Layer 5 of a small transformer language model trained on English Wikipedia (8 layers, counted from 0, width 128). Numbers have three digits each and are written without spaces.
A neuron's activation on a vector x is GELU(weights . x + bias), where the dot is the dot product.
The model reads these tokens: "b" "re" "w" " " "le" "t" "ter" "s " "is " "av" "a" "il" "ab" "le " "on" "l" "in" "e" ". " "The " "t" "ex" "t " "is " "di" "f" "f" "ic" "ul" "t " "to " "re"

The vector x that enters this layer's MLP at each token. A number n stands for (n - 500) times 0.01.
0 "b": 431509625665675459696556587601658518417799396506448376495337470566461520457583528571615417580225520454552564518545406441435452515446526482582631561458429652532526449577581405607412255584555436524388515518471452539491463463437459483669496347370510500433452304474554565639443571521683686551340526477624437596215394290469729357544463408603507370550377388511517324508484569526582515494500
1 "re": 448313537582568574631654541594532455482660666510551355438572361580503536585407461634555409653237403437669687565434493608409468331528410409608669517435526775449616443414476414505413410505520631507398464590559442627477550425568320430658528280458401486490589509356610668556334455349598583412666620502643445485443362411562501515351515381634517423510341371436375440410478515499525571575541
2 "w": 427343630606620521635591689583612443518599634569577464424380455540547516495494418586517510489203365468508481641399574479492345422549511415550647556451467636552548566368588501643554240472672534416375539540550397625646547322458398425657478193397449495384489480500531673631490540441606649434541573557579464598324411504594487526437493389676474404478389291444318460539523431410695428481497
3 " ": 480434667660686484580587642522618498450735342644381068646422464546517565516463571658574436540452450482571517496647402404456467616411488530570568426517471589491460438532592419488331416617486516556447513447612368520574503545398535373478571357431356516376548394531534576527389507557696555526346502565572609636236464317495783359471543516413423356590414365523525386444521519489572490515511
4 "le": 242366632480660499473542548398500389480747566459398312467541351586424558472608414546584496619206425431505658381477444622650470571529419462430680449592414733493783585502534474463509392472411606487480381445526456610394380481498554498651572333522532468458532443411558681449412352571483623408545552541643441468418396369467486483462492602636676424552503342627292450460525622560476494573646
5 "t": 464225458591570564509506508470317440480670614659499517532339360554466638535394437422447510428356373445444703565724498632629583388632488389479660423401470659608593615338611401567521168513452450391473481605487448475401452547375419479743658354457602400428554512508557564622456450564695563378574476524440516504391373434550603593578481446486610443467486499413357429465612436407623598644534
6 "ter": 442366582738541539528537470471393473594505552684530583455440444417436559417422356547416411386293369590500620477501488522331404199609436532509745441577474620430770514439528484557527410443436468470380498516499385626353428462492429474800570371529661432453479562551540570618506472534648597596557474515418447511415471294619542577382503491630609619386466476415455359605505545293706496558690
7 "s ": 475429610627724533508586670452549336505687377700412027599337441493462591390343529580523379520425420533628586542569515410441462493460498580525581394580462686489593464538630385482425367491475469411424465545652333556492498635393575327518626324444411483489524455596518664502401509487659548529457504520530596642346449425571758425466561449437413403567444422403449536543587550409552554459584
8 "is ": 454570715591659480551488572443411326597574253649393014499567570509574626406566452619610522614440431540528583570451538488468551513459534461522552498562520614543557523444698392597373426647500525525441476562688322424543530552428577318515532409432436561398441412591491713493433491480668520424486431471433511591454365375586788488466527526535479326524424382491365580488498392457432597385398
9 "av": 410357588418501407511539559519456477522659511507509468468574516709524417375684464469642370649467561390564533468388490708525509494428563364417606518700493527387629693438670415562507405596593489456461448517647346460504404579515588457655351644345478513347457297526470650477447478398576738385533503325405644602457511293568661596503374548576641261454452377370449334464528395563436625474589
10 "a": 430270408533520403593527564559510586559558598537539461499547517614493405358528429527662291562379541358589527583422490640476629520559522482360737410515628480438565543590496481467445395684372536414472391530606459430353535501580455426657607470385489620514479351411671692493403450352463566555485611225373586722515368291392493610361491510759452571482483488418432733480509498482345601390616
11 "il": 399339420524386428445428588387488561624642648554550520525433610536518348450615303667632413547387483503495540573453544541525447490433379482543631526471668588487590456250454397610545382629487480576535336423625479589418567513639553388650510500574545450566248517434665639438505674361635633488462546443425545785421304325434587559372434348551554490380522352433442513480602358452423556483749
12 "ab": 525433288491506451509449624419543428569480585472556486559377516622495514447654436689559459588326528480538541559372587572490393433552497373468695399462754514558486549307398431532482274633546420289519347468492550556345430552619548417548612457445638473517340463509530711460542674357710640563561473390609575778451385467463489460408504379656615343443579319371442601630625388474426555438499
13 "le ": 431478437603513565407483633387548403604771558522390094495322631416439513348445503528582387620364513372583494487485606593528565459510447498550591476564617693461511542417415453585584465528467484482401389498533484567513523602497534305664596275376501500502452352686450626353499558433565507467467606423600575696457371368463628504423630423477532517556504272371396624680720485456505602470547
14 "on": 400432387601583540397367506453437390378724595480375460511621483548484565630563477561543227590253470404561609363455576672668515493428397435458627533505521622302595593371614550593449417535463456498491491550479397411399327502634589489602505494557462481452454482468514662438503559592616621429395349630421411767393501308446522415440466515631681438488397356623357452676422557508603745573550
15 "l": 467232538602514503477397658370446374597749544476638440608388419493401437424498396456505369495357586559501584440412442665607637611528327436614692439564507584535634555474538500612507449668477377567394288572498385563482376702628457581466572339616546590307414489477524657427653457524700568502399633417662448558338403303562405470578414416552602418448415393479411475420486551440471535598651
16 "in": 420238445660538517525508538452424275550662494621769545451369520657631401450363467558549355424351534558457671617540509687597693349514273424515593408520534577468617486486562516564423528612546470394400544545627472447541368461547525571494630373617670529468478476418506664356489502422756584348465516433595448429398462367406559469378488453586587490298418421543339514451523433414551573730471
17 "e": 401296493582631533503456489347546351529516522647554496505560475557530519319318364604541364433461646396417749565341463655679519466581336347496685402533588686449652575525667535504377346506469522316410384664593507403393494531595355553481546326587631492585321610560532672457522513438601441510582624400616446497333432430479459549488604462503611431394457387554338534490579454460422499704640
18 ". ": 607500593636639503465649566544495567497609410537409151684456400515711512616520454585595424589408364394648413500348443585530539662472605432455565482518480453490500487647594406547325407492523508382478388384524471466475553532508537479504540222405487451457455449574503606502303539522689607572521573374433572518384317378516744289362502493415444426652482622545452374468467397503636631526758
19 "The ": 371447667650504467525591544517494574486657293560363124626598564531605595504361512428529396667335502385510434529513415426499560445450450359356665537481381532361613558483658564357504442613486550607538437380482338450571539635522404575390548365515445456389563447662504571367297494558678535533311513609476562558480422301611670417475498471575608500582475462571514448378720454446542657566631
20 "t": 366480634666443579614589564620413491403753569534356448586481392507553668538491465424478449530492460495440422409510485602493475335659374408449732325407296517478818712382528506493580301486447496470639451564441273481383450650561510581548491375514519488379499347572503656624489454489455473381491431529479437506449374404520479532665526523602493417644444535567467283407769531538474670575433
21 "ex": 360297507641594425697454571530489321580537490489450602616507270533631539447387403514533420560361485617450386541482509579356483205590197599540689313682488499242702508459528594503535561418464554643547354576537463465530568526380580594588560444599619609463448507423473628479570619427470589516548477633503521412424390497431486527445411535514495646504371468494572427361645492247469578532637
22 "t ": 454373564698581484549498543466389390479650459639427249635472581467541713501340536474334379449575547536639494508575481530443542227522331521471549423574393547294672503425603505501630398437489501557514487562716264544412442754458386541540592355501579522430449410670457726456378490348496577482468390615534555505541417482645501527463475513473417467555441444489446382503844499402475601582551
23 "is ": 437619738593653519547475549461325327573514242642380079548559593482590633436536456637562483623451417567516573586518532468470496442519486460484533420510529578484628524489713437478432414674473532537485472596720272480591449571448564310488525452485465546425379421587498743430437475484640519438489406490519502564447350462550747535526469582576470296518407403511338510542540429431399627387397
24 "di": 380355610478570397488450451523419456381529400679495371411528532731527686303592623439542380723457529479591528489381597688450658511570407552340507527719505645506769533385519575681509548464610486475471448468573336542602541483408562552665542334573571337468410343544507655446508492409546675298538493363480541540474322406438674418517519417616500494478416370508413368430360360568425595480534
25 "f": 523369572442584471586471527478422530497542461474466479424356410524651690318490563593456402611482487471554478652449580667549640404429391271326822512534514551571379600571512340618609372453598593563426314475472460628526406607556384482707446507532401448443343467417540830520507669519380542365561463549456480517558536300578570371651490566497498489552353318427481466452452408470593613359685
26 "f": 473285599529496465608531543512478554447534526431541576440374450435581577450483499651623313508393497482583445695396534760529583428559349298362825529474490586575373545548528364572476365489581562497386329546549480658539400525572385471726508523481426499433333465395478894450559650445584511531557585546525545640447445370568504452559457505608511439577358346373414454446476352412552535327601
27 "ic": 420429438582485441564665658364532465466471607589553586377546484475403472576494461604683411402509394398550544676304558442397587392548446539216696582524492515493560576505493517593491343492498417407325522668547455680496410454691537435566668457406558538498444451437438688463540545394691538480611566367500662751404352394277657423396460380540499523566397426386457409352634320538596550568627
28 "ul": 494350564488529467439581632419518324691520594532548587583484407505394424534567431661569415345455493534483590586449565546328404528531369432302698576535500490421636451295478509495575402460451518489422368754452440689526380530645501474692581463482425633423246516461630738401434688291659597449587471418539598703624499528341618476402447458530513482446557363516419472455539304470511510395646
29 "t ": 462351520649568571355461621370444353546713488552460147581269596514489534369378523528447390546571503406618506500444562579367516463521453526421562423570479606393564471393536503472620493498413483527445514601590386573537517651443504340749616402414555483505400240710561679380470560397573558533460501398554646779559443389589558544441596479478480496600444327438403543603721389474441531436617
30 "to ": 462489594547584560490464588416458356460735406545377058579644593512564512443429451674511444618392448568554537678404466563409485513468485488433611510527461654481580562446506477535448370479499451556457478543745353466421503593502650445622561523353510539341599430661657637469356553534660431448498410418349436656515346430555741500444512620541446516376366341430451387474699439385419565618470
31 "re": 480376592503640570404438483553484431590666541475453272566630376528625523408513388606592407685347450362635733454395576617676467402569420406481572578563488707446661465405475485511415447520601680555294397540672268554528384601538508498532464446494459503482550427441513731535387419511586552360680349490465507540579316403452554469502532557667577487479365355601274350336611521491421487487559

Each question shows the input weights of one neuron of the MLP. A number n stands for (n - 500) times 0.0015.

n93 (bias -0.091): 546581589519519602358568503553487494571516641628329604449521414474420551368571407395432479553435624346584566576324574538522500405608594510770363421179416627596374552497570548303500558540388349454445281539296573474549526460400478535416415669532223460707577428424569582661512440512714526672628427367530465431600470465384695663479558452322540857607488467477373554490500407463544384509447
Its two highest activations, in order, are on tokens 31 "re", 5 "t"

n400 (bias -0.117): 577397624569476787524462584661465510366306683407483427576497686441509402469736433528608562464405308467331483458606663365202682638768680510493392562548378426252440479635526626399388582263529631535315577514443581411483428523292595645612536595398482510535347394435584417533540525355614616585434542474337572566621479591571569587669370359354567583373459559440311513277450359518613609533447
It fires most on token 28 "ul"

n197 (bias -0.054): 554518542657485512595384515392613509633545477729441300651514436506785351606340591455466491361427489509491451506540468666367382734500609471497535472702346439307291550506553505488494529439517404497536631392517491382325568418430398459369537433544488492395543686461455471534497408503537340576534527537376530617472718482604627488508497428429338435558615572503494509550500631728483460386363
Its three highest activations, in order, are on tokens 3 " ", 18 ". ", 7 "s "

n117 (bias -0.119): 617480565421621353490707510531559510415503649554575538579464464344560607493353699440483538610350386445490640630433620558447330465577373645445481580525491586666286513549312494364263406581399513383351355507503672546599418409503585561683335671684226509657690456367537428390494507423554450500554635403537654473493624532525327296688392690367405260430570328473537628527371557459557564516490
It fires most on token 26 "f"

n435 (bias -0.105): 604382246500592507561282616430429459621454260512500562464596384494582462599646385516420531384485623399481519575385532419673484559464401619531544548524598384544465522622446383452412380378569603471425659616425316468468586509438357394344523575541503424623517700635487275686537332590683559390423543634633405364401598519617704668662456452520464433522612587546417369593450297739426349586385
It fires most on token 17 "e"

n361 (bias -0.110): 565543642378400652439500521550356659418591503400515562477531326444383434470640726286404552672648424448479547434416581545587330527451695539470494563423570395521226543393345489472452394434517477385538593706668704543564329465434619545553395425554453552466371400434447534427585623402616463656379472625435555559295425449500558487458521494326597454702368540780607452586464587567409519532506
It fires most on token 14 "on"

n259 (bias -0.137): 304335340488407506551243680373488678446292336558503438567539660421528444572547478427519442448753590417337401432451514491520347700433433577500385466452468576610334572634483472406378548531396597641514515643595612539503338500630713465448638580491376529506500474494356600604625435469509528524625680491626461512621423580358535465347506435516649560526530624626497412475473515431326642488438
Its two highest activations, in order, are on tokens 27 "ic", 10 "a"

n232 (bias -0.131): 672425583660528708534443399617267389440572537312516606451486553614448546756474519248582480602533443487406680577593377454652644454436768623364432438617533541587401365540603497405311422315559366439530534623571642316481381500494443552488549481509565476443542561465446469530618536597485410435603274673529544344506382451456575470660341321604335576583592519395393430579478545605579458503377
It fires most on token 5 "t"

n396 (bias -0.123): 614541445524486389340408657565740691759454557576554424506609497541541369666645574607496464308585552709493616465469360497481656537497437577544544304487218545406478514655542519535392399317449399556416463696597419422428514075416516660389575420443387406680405569462469353549421472455507493534431479532345598490507448466764559557655476420369391688231519490545394567557644298621628580510458
Its two highest activations, in order, are on tokens 18 ". ", 17 "e"

n253 (bias -0.115): 503530503460493377513473444449429655614449560613533458425439401633534503507245669439514653272561519521635640289490525296375426543711523651467450456283339541546318349344787460497639483555569490664398421497523535640513446391462663608526416448546386698578431474390366315635545472481513510675406414497403584558317339606525721454549597622702341628300475713295368592472608500580458565603379
It fires most on token 7 "s "

n213 (bias -0.122): 580547422567469471462494450561529597551324513457468407579486566420462404393474578400367544442461375293382346455672668320464519451510279643687435419518503734534569481547512392458550440719405542432668605596612480251544532278516621485603599396534353503500402534378788364603631471479377374525451673494432664346634623662500524603503582541523373408296398420523572571569627399480531510439728
On which token does it fire most, and how strongly? 10 "a", at about 0.43

n315 (bias -0.121): 529389382388336377548484814412417519573500506448525678600570516510567412487695461419487503640363494419573407380542593306530494640419401644606450518571485652594569529524533427564670585411408697419319435567312549598608414430330524223632547448619349697368500543368607577348564497344469477487457651536462595423543656769488482547647468444447435417565602542617404488311447526348420595466487
On which token does it fire most, and how strongly? 28 "ul", at about 3.3

n194 (bias -0.072): 594533580449366359500599477554467532572480675352506540600538385567396494527413700479478580534443621608386561649402555582514354611454654750497515342447422500648477336421342580530538583512385437344520620512509287488509377503469457456635365356414543486555742451475264411408575196534573543624599565654405407612565622423608629532492443514609565398550472536527484357497394359410647417526512
Its three highest activations, in order, are on tokens 6 "ter", 2 "w", 5 "t"

n420 (bias -0.091): 565618713554576591401654666460500654455595576596494702488424661412541475363350520448409629326634518530436491584474506290314513653377274346664516443416555467509330392717524474665427446434434588340588425532535572468298494445664485578546774392424546558487523528446467285521580424476556529468531464357518487578517320399669439655602430572377441455512456361670639219500359418520475424503589
It fires most on token 0 "b"

n73 (bias -0.088): 494749288482573497613494455561598647558368563659378397392561434317642605396592673385494656626404547406561515606619480503500381569500565533509590540429459537412262628604523638750545551670469427460483629571431481354552601482597430530353510409467506532264449356566388500626588348328515516479677472471256536553434466434615465429531512691395437619396466448432462589439452409497338472406418
It fires most on token 8 "is "

n245 (bias -0.077): 460542606434295316408290577434572490507689451585631570479452484566407474360384642547431364519316601452313583509581392468516487561550468516632268583675585427549347431493251554656642604557586612467494478559455574595503457670379563609390349487432628606650490456405467417544626581318424500406665416503378735533544617539791356435542406476276746411519370477370622580343513530456468450623645
On which token does it fire most, and how strongly? 15 "l", at about 1.8

n146 (bias -0.132): 477251305281586464708564503623455503612463516438753417432544560627397405526527516480490514322497472276378737437477500453497404422562516616645541545563522425430451497660542429390348729652632485500451547497289685417539484451454442434512463444601414503526796565554362546491457487467556343443506401586426452786689461696439525527631494548540523506531358348493630647363211530560451523491375
It fires most on token 10 "a"

n276 (bias -0.126): 461667518468528506535322466573538678510634481469377466585541588506468450443579591577779547391579573517385457372526512631509627481391389603656428407450552524240407509255533436349625535565518385600509497449509487345402380427702418401631381623447385512680214586494733349500359480455583723409482510548444522442680639431581552630572437541553369335522538819490536642381488282523460467488568
It fires most on token 11 "il"

n256 (bias -0.043): 605475435600540510297553334554522451591512519594463444442457327525397580488634645576497500431629446583450445568484480602596516583395555669485463530515334579568473628596644520522515590516357554510461346336331432472534278563407530506413457474664439518669539443633599424524503344420594542265382532398485472516733420438420467513369450362715387362836509639778549717474629295422488378479458
Its three highest activations, in order, are on tokens 18 ". ", 24 "di", 8 "is "

n457 (bias -0.083): 278656439599512509359485485850605588279724500423773508571447627407478464567666503441436539506553550526512446590352377536547644479712390509476476619575382463606347662428494458540552433525612441422549410305328456460626540444560521398500506544473548480403599340488478344518577484549386500500574525523494427382560403530662394429528485379621538346530410537556618416394557576599586415181443
Its two highest activations, in order, are on tokens 20 "t", 0 "b"

n45 (bias -0.109): 512461471509567494637457563311622509506491524406470454396497467525687425485592343311474649506576582436534666443656536569546591497512352395560452359528474395470493521658471444238614777456483593528488530601674795436594576637566555235602347332389352428614525703546640513485456440474500289560426607436624403380434481578477503359461512625393494488548500448624311396615506466373432553520556
On which token does it fire most, and how strongly? 17 "e", at about 2.3

n60 (bias -0.138): 466524658622497559446619543523442396497464480526676657516568751328286316608585542431657532640387712382405312439462649463468436420476497500470473558687546525648423547424602428349544480409567607365555630538497552446381419474364490713536582674527363581634563507519500365295415363484454524523842490293368676562321580507404461186478463586306528585487612223452591427397483458422673573670476
It fires most on token 27 "ic"

n326 (bias -0.114): 572594389604584701351568361441432538681587490753426702506388618454450475629574613520381445432318428397500487628547559564565477323448563357557357524506235500596426503586494399543583593567376441302543379324564430374523442391673580598382486437360490657490403588540298493578409544527497668599660684395431452352420507618442571244482609376500323451582598712417644449514636623507622583397387
It fires most on token 18 ". "

n442 (bias -0.128): 386576539388370526427603400359580434388623494370561554257591475481567189404453635257604660537509500324609460428516538629518599578503618647553380404455568285509493436591497468390528465708539412340554534626494559411458618626552512572451497490554490585445470633719529638393786503449643350434577727424568455406381474380370659365616662428463638429397394590591447453550384621553512352494454
On which token does it fire most, and how strongly? 15 "l", at about 2

n309 (bias -0.147): 651549487487720490490487639361394611444567667478563582574361692359412455530280582363625507544762443507351417373768328545393368532507490406744578360627421444735568273482571588530660490459583447419466448490380439444411361392463462607462604659477452465617473471528588289351436507444619544634356514453485497527384379591453402291593526648253650589416430507551387532341665635579618385494561
Its two highest activations, in order, are on tokens 15 "l", 5 "t"

n402 (bias -0.120): 728740562493353387521514568606549527466596469297748601564305510531658551648443688657439683484523454343448212361574629402326503399469644547408636380535414545408369435705464459315285493696571254553340598500466539273500497394521629510450547539531600608374521500484394546698563347461577591595620578523468376664454475385559335638638411535385638400608475382437346591327439677475490327533500
On which token does it fire most, and how strongly? 0 "b", at about 1.5

n100 (bias -0.126): 484443315449567294526449607472503535561472528525334375518518367279456245506440553334755527445622361635310534368470459613662510694659543475443415449347432578646486625537356700519348525536419253595439491600497490551660410592388638735395651441528503397578573488590523419623701500527400418358463599479559474487470493604563485375474503575507615442678468390493454659420450566583463631248470
It fires most on token 15 "l"

n459 (bias -0.135): 625477481457615426454354185535423644536494464506586547386579582490470474603541309503434525310430554409547413403674455604528755370439381386663526738481656624513583513679391466470457714551550506470513546497435476662596467522701538649494614395356637301416503330672442452506311479459471385552600685734398649577373635588384348472524437329545459497328601657297531374382445612503490425443333
Its two highest activations, in order, are on tokens 16 "in", 6 "ter"

n83 (bias -0.106): 497733548430450535532437565470529637535418494476503522735439653526572323431576419506513584394440625510405620515724503484572465528654638435596428446683533382762582453433441506410500581370503503400503571659432552396491626412523467571439550435425347449359435463423435748367366533247509519693625526274491399362676477400590521487658465518497344541666477516452310506186345481457655412397565
Its two highest activations, in order, are on tokens 28 "ul", 18 ". "

n327 (bias -0.120): 525565503295583405472481470749550677562405457276586632437562555356452604611461449509393345464491628363422308657732497503329432455544542345537655363587440546733517540572451580350442515481529468364570488528610704528413389396506382342619587617531548526560522258506456425648434609383383516546545589338394386613497421543596577614342478494568529503479677559427571606591461674490458579366490
Its three highest activations, in order, are on tokens 10 "a", 12 "ab", 26 "f"

n90 (bias -0.107): 562407491558542493272442516685626579433429576419417554542515560526388538542657526484605510672414392446439472379540735383503699629490616453601465430452593425471580481476282589656662634404458344713561528536547510487574471324477340361540281530617566509415490593388592308506581340688597516516525424417593397634610385421622635246474184569630606403491512484493557465510374365547506632577245
Its two highest activations, in order, are on tokens 14 "on", 24 "di"

n178 (bias -0.116): 671627438466630656622497665706456472675464395636419500604620438497480454534273474370294503509533635368519373576465415485524447500487573757380405321605413634559453556546403586500389355632383449719668644204359513438403488329465578546602383532475490435570519410324494348366635503477373529435582638592628388459403414577518390635469556520513442428610471522557371497588635513532533612446385
It fires most on token 20 "t"

n136 (bias -0.094): 391500429581473357327476433420476335545423417385604630611552518436514515488581589651691370400298454680362720511644388427651301585560561652500303348472486567382419664601377371440556494429662330619500523518506629592425598517439440564451547405482531548697494451489357523529667395562639467479532528565386640633445473385523606538489390411454417554509505458564491445366599442413722549563426
It fires most on token 27 "ic"

n412 (bias -0.101): 512553500657444635453589425571586282468506523534432479547433445533462422579417600674639525523590418509482583372579497483430559307434560567575474447392401539500577509453544581521596503460368503593469370592320609553417591596449669269543407494427527598584622514428455425559520238617483362541537567548733635476561434422478469581390479599457615556405405366437488604623188476783372482361351
On which token does it fire most, and how strongly? 1 "re", at about 1.7

n359 (bias -0.124): 683447459419417304457397646524541274494434300452590552526537537736616592522471778591396619438467628369600630366631423564571348500472461500653488377355512654601369488414573303626509534529422571472538613431494535587391516575401455515631565344540532857374503458477532551497494616366283418604452382399569528450388519665465363412497472570345503481573503666497642509448521379432491449488628
Its two highest activations, in order, are on tokens 22 "t ", 12 "ab"

n391 (bias -0.109): 448609485390688579452552346537468421667318545537375491425591519533353405426717222559497585408610509463319500376467421484549628707546594481570604479476444461573416622527745645516573459274647528412473402532386278490568397380381383635500453556481560457418640419403608482522565420515494428437503566515458311578460461405570469270415452545447351465528583626719633387352661744594627777593411
It fires most on token 20 "t"

n353 (bias -0.119): 414521454482356454473430630572661530485703204468594785430348476343542530443412444448402622396410483660354459634398431640497461550488421530429506594509488494512457491580469589482596629416497598512600613579289453548600330442432575639389513491381425566509428409682407437491599544546632312563441416523461600463506642545460593360591482463585727257468520524664534642421476516440579540302351
Its three highest activations, in order, are on tokens 26 "f", 28 "ul", 16 "in"

n285 (bias -0.106): 583534717478491439550428592545557534547404435467550531491606389395566265647467587471599570455635446334544433547661477284623513396319436448429512450385590585525347509493476431452497444519532351586533469288565374516412491551368449405446510571559306563532558333423535441656470344530790599618327419724666575497536330420512191701417509453565542676558639332618542546454629461536488629431574
Its two highest activations, in order, are on tokens 19 "The ", 3 " "

n446 (bias -0.091): 458566560671199610554424525491494491535361463463494258515564494516584500380408555397271520406413503236719552408529610478506475543420417416429397434482628453744486547493423436433506437627479671468470348494382627638519478542494352318670269477565477641532614576556468524482722516342343358684589598370488576481461616494619539799491522379385594367633503484477523448602584623474534562573399
On which token does it fire most, and how strongly? 13 "le ", at about 3.5

n283 (bias -0.144): 583550602357461496386403517449701577703647634376514532546578423171288577724322390370545663271527339662518548527566477630340425535569673584381472665470452490500477539443567398507511694632577439482524503507584548322589550370559319566531466785317346493431356404420391512384593552497718714567452441605758482200305551560365616684445390333630423575427566536609685476366570394455373602558386
Its two highest activations, in order, are on tokens 28 "ul", 27 "ic"